Layer 3 of a small transformer language model trained on English Wikipedia (12 layers, counted from 0, width 64).
A neuron's activation on a vector x is GELU(weights . x + bias), where the dot is the dot product.

Input weights of the MLP neurons that the questions are about. A number n stands for (n - 500) times 0.0015.
n14 (bias -0.022): 636 567 636 417 458 258 422 612 712 441 599 460 602 352 567 604 443 517 756 470 447 580 385 363 516 481 452 426 404 291 715 759 511 445 398 529 286 423 761 645 554 449 417 799 487 450 352 445 605 585 781 659 504 539 490 601 182 436 500 454 338 420 578 455
n19 (bias -0.024): 451 442 563 312 468 536 301 466 742 627 774 410 419 421 601 442 328 494 351 415 344 484 332 622 447 665 473 525 339 333 592 572 409 375 604 509 530 634 657 552 440 323 367 282 349 466 601 525 472 491 574 650 414 735 603 506 712 523 584 401 652 568 385 765
n31 (bias -0.034): 739 543 515 650 694 169 711 417 332 606 285 486 563 555 461 717 348 505 422 663 628 263 351 416 464 371 599 544 377 608 452 321 605 629 518 290 393 555 571 670 168 420 396 600 587 553 424 515 323 566 280 702 567 657 443 404 462 407 724 571 416 402 571 692
n40 (bias -0.013): 528 508 682 433 483 348 456 533 570 635 313 659 520 498 423 422 603 268 476 316 284 419 644 357 528 480 405 638 408 568 329 680 578 390 825 579 511 377 616 353 301 269 539 615 540 426 724 565 426 468 577 425 548 765 471 461 331 561 722 412 490 471 562 583
n55 (bias -0.039): 491 390 394 691 434 423 903 430 420 594 165 380 412 432 337 832 666 603 642 262 659 389 461 607 401 319 349 381 469 374 521 410 627 647 448 660 517 322 765 646 550 422 503 646 407 513 470 703 662 669 527 545 500 447 722 283 461 629 461 629 492 303 505 269
n83 (bias -0.022): 738 557 600 554 496 423 399 550 659 512 409 445 590 368 610 586 679 237 283 555 508 410 577 443 630 415 501 552 349 588 578 436 382 425 465 402 389 493 459 513 534 583 466 465 621 463 611 332 472 533 836 833 654 500 590 616 221 343 605 549 301 416 542 219
n103 (bias -0.023): 486 603 703 407 590 522 723 622 409 446 384 617 515 415 404 513 149 782 547 484 325 501 533 548 752 423 27 355 391 450 326 447 371 395 457 528 682 641 551 462 391 349 466 652 740 522 383 379 444 804 445 344 520 548 452 646 439 724 539 486 633 613 461 642
n107 (bias -0.037): 640 452 522 535 664 533 294 328 303 389 462 609 472 576 492 405 466 762 337 502 333 432 315 445 923 162 467 522 554 656 277 347 868 603 478 695 384 422 540 420 530 792 482 343 663 381 589 400 438 283 348 644 525 426 458 563 580 472 388 541 681 767 461 600
n148 (bias -0.028): 413 439 588 387 442 239 263 495 483 504 390 441 544 447 538 497 499 583 365 480 454 552 234 515 664 480 397 580 607 608 401 438 556 731 743 442 717 304 638 359 545 537 603 468 436 595 531 525 394 713 558 788 510 733 465 343 543 535 470 476 433 221 563 593
n175 (bias -0.027): 461 506 601 502 629 421 732 311 511 502 228 460 488 558 420 587 585 343 377 261 271 420 566 568 500 376 441 462 714 422 515 544 491 555 357 379 428 356 424 712 526 629 720 438 533 477 621 350 831 598 411 497 674 506 305 574 569 559 231 459 459 486 827 603
n204 (bias -0.018): 513 618 497 572 284 522 604 521 467 518 620 403 529 383 565 420 426 383 536 595 566 383 572 647 447 438 630 589 349 722 549 422 209 464 453 650 351 607 848 309 579 431 474 366 643 477 433 386 480 489 668 569 509 360 290 458 554 263 470 552 344 623 193 588
n220 (bias -0.021): 575 497 694 530 460 593 668 592 367 515 400 728 763 627 579 251 545 426 300 718 550 334 579 333 433 419 472 521 378 469 470 406 483 596 548 669 517 639 235 611 298 495 513 375 561 399 563 442 513 546 414 585 472 483 578 658 458 412 353 360 544 475 564 389
n246 (bias -0.034): 393 632 449 291 398 256 736 633 567 483 741 747 639 428 270 347 516 498 525 513 318 463 359 562 721 598 518 428 589 169 500 336 400 137 617 363 471 407 523 479 512 504 585 466 461 550 369 548 527 515 486 806 645 548 598 594 578 602 425 728 571 460 429 329
n263 (bias -0.024): 369 484 488 274 499 570 599 633 644 547 313 443 733 561 444 340 348 366 664 479 613 447 646 629 561 296 647 459 481 487 775 365 309 492 343 613 589 359 667 596 505 524 656 564 316 504 610 338 642 228 533 331 751 419 445 629 370 416 453 483 683 601 492 395
n266 (bias -0.037): 405 604 451 438 607 219 640 254 597 512 323 450 479 283 466 391 354 508 251 423 433 607 604 866 418 558 740 303 432 392 705 498 375 668 512 509 498 584 623 600 636 581 473 604 531 461 879 529 230 486 487 697 407 320 543 529 551 522 405 576 769 543 439 450
n288 (bias -0.032): 742 585 540 389 685 536 462 145 503 362 587 486 625 542 362 551 462 421 577 600 786 337 124 511 792 551 361 535 641 642 689 443 551 514 358 635 634 456 681 578 537 620 310 371 390 662 236 368 706 643 450 509 451 333 616 508 579 542 256 515 359 421 309 471
n306 (bias -0.014): 678 649 475 576 393 402 557 236 744 472 622 370 557 404 455 528 838 379 229 548 633 443 621 403 685 410 698 234 600 504 459 478 490 510 367 476 605 595 430 210 533 429 772 519 741 279 554 782 590 457 543 760 473 472 466 503 201 538 294 533 647 306 395 450
n318 (bias -0.021): 403 538 814 395 457 238 341 373 589 486 620 391 418 599 348 713 354 682 519 714 508 664 614 366 408 612 407 517 507 610 452 488 428 600 380 543 596 554 306 487 345 436 539 672 488 480 686 386 354 463 586 676 333 473 522 359 723 616 509 477 427 251 630 356

Each question shows a token from some text and the vector x that enters the MLP there. A number n stands for (n - 500) times 0.008.

" ar": 465 328 392 670 457 585 425 624 346 408 401 530 582 484 664 595 511 419 566 385 724 797 596 390 627 443 339 723 577 441 595 523 560 416 481 217 316 511 257 311 534 724 574 796 475 576 403 577 316 555 686 522 374 437 540 475 652 313 482 402 428 474 391 567
The most active neuron and its activation: n83, at about 0.81

"en": 356 492 252 609 467 717 493 519 438 427 512 462 426 638 774 647 749 331 404 659 500 757 420 463 725 551 424 562 627 515 624 576 537 421 491 233 515 444 380 366 445 555 275 523 314 625 446 579 558 474 413 504 404 282 722 333 684 384 437 384 430 706 471 543
The neuron with the highest activation: n288

"ala": 298 534 247 667 351 565 475 518 488 431 477 365 343 536 791 668 507 223 523 624 594 829 564 538 690 605 403 576 695 511 562 526 591 491 569 237 516 606 306 339 384 470 275 607 502 484 469 717 476 566 440 471 552 380 411 386 621 294 491 397 544 577 488 604
The most active neuron and its activation: n306, at about 0.16

" s": 419 393 450 524 523 613 409 461 271 490 391 477 546 591 609 539 632 409 497 615 715 556 540 530 698 619 337 761 543 472 683 551 433 344 549 280 493 499 292 374 460 699 603 730 463 794 298 652 357 407 494 490 435 414 535 420 640 261 450 212 505 496 368 670
Which two neurons fire most, strongest first? n288, n148

"al": 476 490 272 758 350 568 554 548 449 318 442 411 563 594 771 532 537 386 630 715 424 665 624 385 711 529 454 641 765 336 483 483 609 392 572 260 467 427 155 443 432 567 554 723 649 609 404 600 466 474 486 426 440 382 513 355 543 310 402 334 422 512 555 618
The neuron with the highest activation: n306

" American": 355 521 408 676 457 631 418 479 464 534 394 504 357 616 719 719 570 436 652 509 627 790 343 374 616 608 379 552 601 494 600 610 509 340 592 30 370 490 324 178 529 516 415 720 495 492 581 487 383 509 573 527 390 446 483 465 623 308 546 338 610 546 549 583
The neuron with the highest activation: n318

"and": 327 427 507 629 744 697 472 497 496 566 454 475 287 655 670 515 733 411 458 606 582 618 642 322 456 549 377 533 278 513 741 671 561 292 547 176 551 496 358 380 628 644 412 593 550 558 593 373 586 453 399 391 275 275 405 467 631 448 385 495 726 547 435 464
The neuron with the highest activation: n175

" Cont": 561 445 364 651 540 658 381 617 558 503 401 443 549 411 632 523 582 491 678 575 663 738 487 542 634 609 401 471 565 445 775 433 495 240 574 141 427 381 391 287 324 555 437 700 593 727 535 496 451 568 598 480 564 505 398 358 604 251 455 266 690 440 317 445
The most active neuron and its activation: n83, at about 0.9

"erv": 446 202 280 635 261 656 558 730 535 506 357 522 467 468 587 465 665 497 565 589 494 650 609 622 577 410 321 675 587 436 726 600 523 442 639 328 429 445 418 358 426 540 153 515 725 543 514 609 469 462 427 593 392 276 618 382 641 375 504 467 353 610 643 509
Which two neurons fire most, strongest first? n55, n83

" al": 341 400 487 646 654 620 449 521 300 319 398 446 558 560 766 615 441 314 566 522 728 709 536 499 491 337 372 700 633 531 611 582 549 407 520 223 501 500 334 334 625 650 530 674 391 663 351 606 275 474 593 536 357 384 605 483 632 420 419 204 572 588 444 503
The neuron with the highest activation: n288

"ral": 326 483 234 777 545 603 664 590 442 401 384 317 444 511 597 599 531 414 555 493 462 818 562 567 475 350 407 543 617 394 566 506 535 434 746 187 388 554 435 230 595 595 643 733 712 403 441 563 392 447 383 398 519 485 719 381 548 452 576 361 349 513 538 550
The neuron with the highest activation: n55

" for": 529 454 514 637 598 742 385 604 489 353 517 572 453 621 712 624 620 539 527 406 584 601 353 512 551 498 371 640 563 442 702 450 478 319 472 277 392 325 460 246 579 754 532 786 496 614 271 578 227 550 470 347 540 378 633 297 594 457 375 287 642 549 458 458
Which two neurons fire most, strongest first? n288, n107

",": 373 408 437 478 509 843 472 626 400 505 484 399 509 477 706 577 374 380 598 414 494 501 447 592 702 542 354 541 714 353 685 541 442 363 596 220 420 377 173 338 456 712 413 764 630 589 440 557 286 615 533 449 562 506 552 409 463 387 360 404 611 621 633 705
The most active neuron and its activation: n103, at about 1.6

" &": 236 511 389 646 484 720 445 604 451 484 454 399 426 490 563 647 619 606 561 484 483 499 411 536 751 461 373 555 715 553 740 562 516 333 592 270 359 393 282 388 481 641 224 691 490 636 464 618 386 671 515 561 529 347 625 437 643 318 352 205 569 556 530 539
The neuron with the highest activation: n288

"ter": 435 520 326 721 397 598 529 678 436 581 395 497 364 618 803 623 703 249 579 339 463 708 607 386 544 564 374 696 511 418 796 348 432 423 781 357 500 345 293 647 406 544 348 598 474 484 544 456 586 465 435 528 369 271 667 477 468 432 534 504 416 445 445 512
The neuron with the highest activation: n83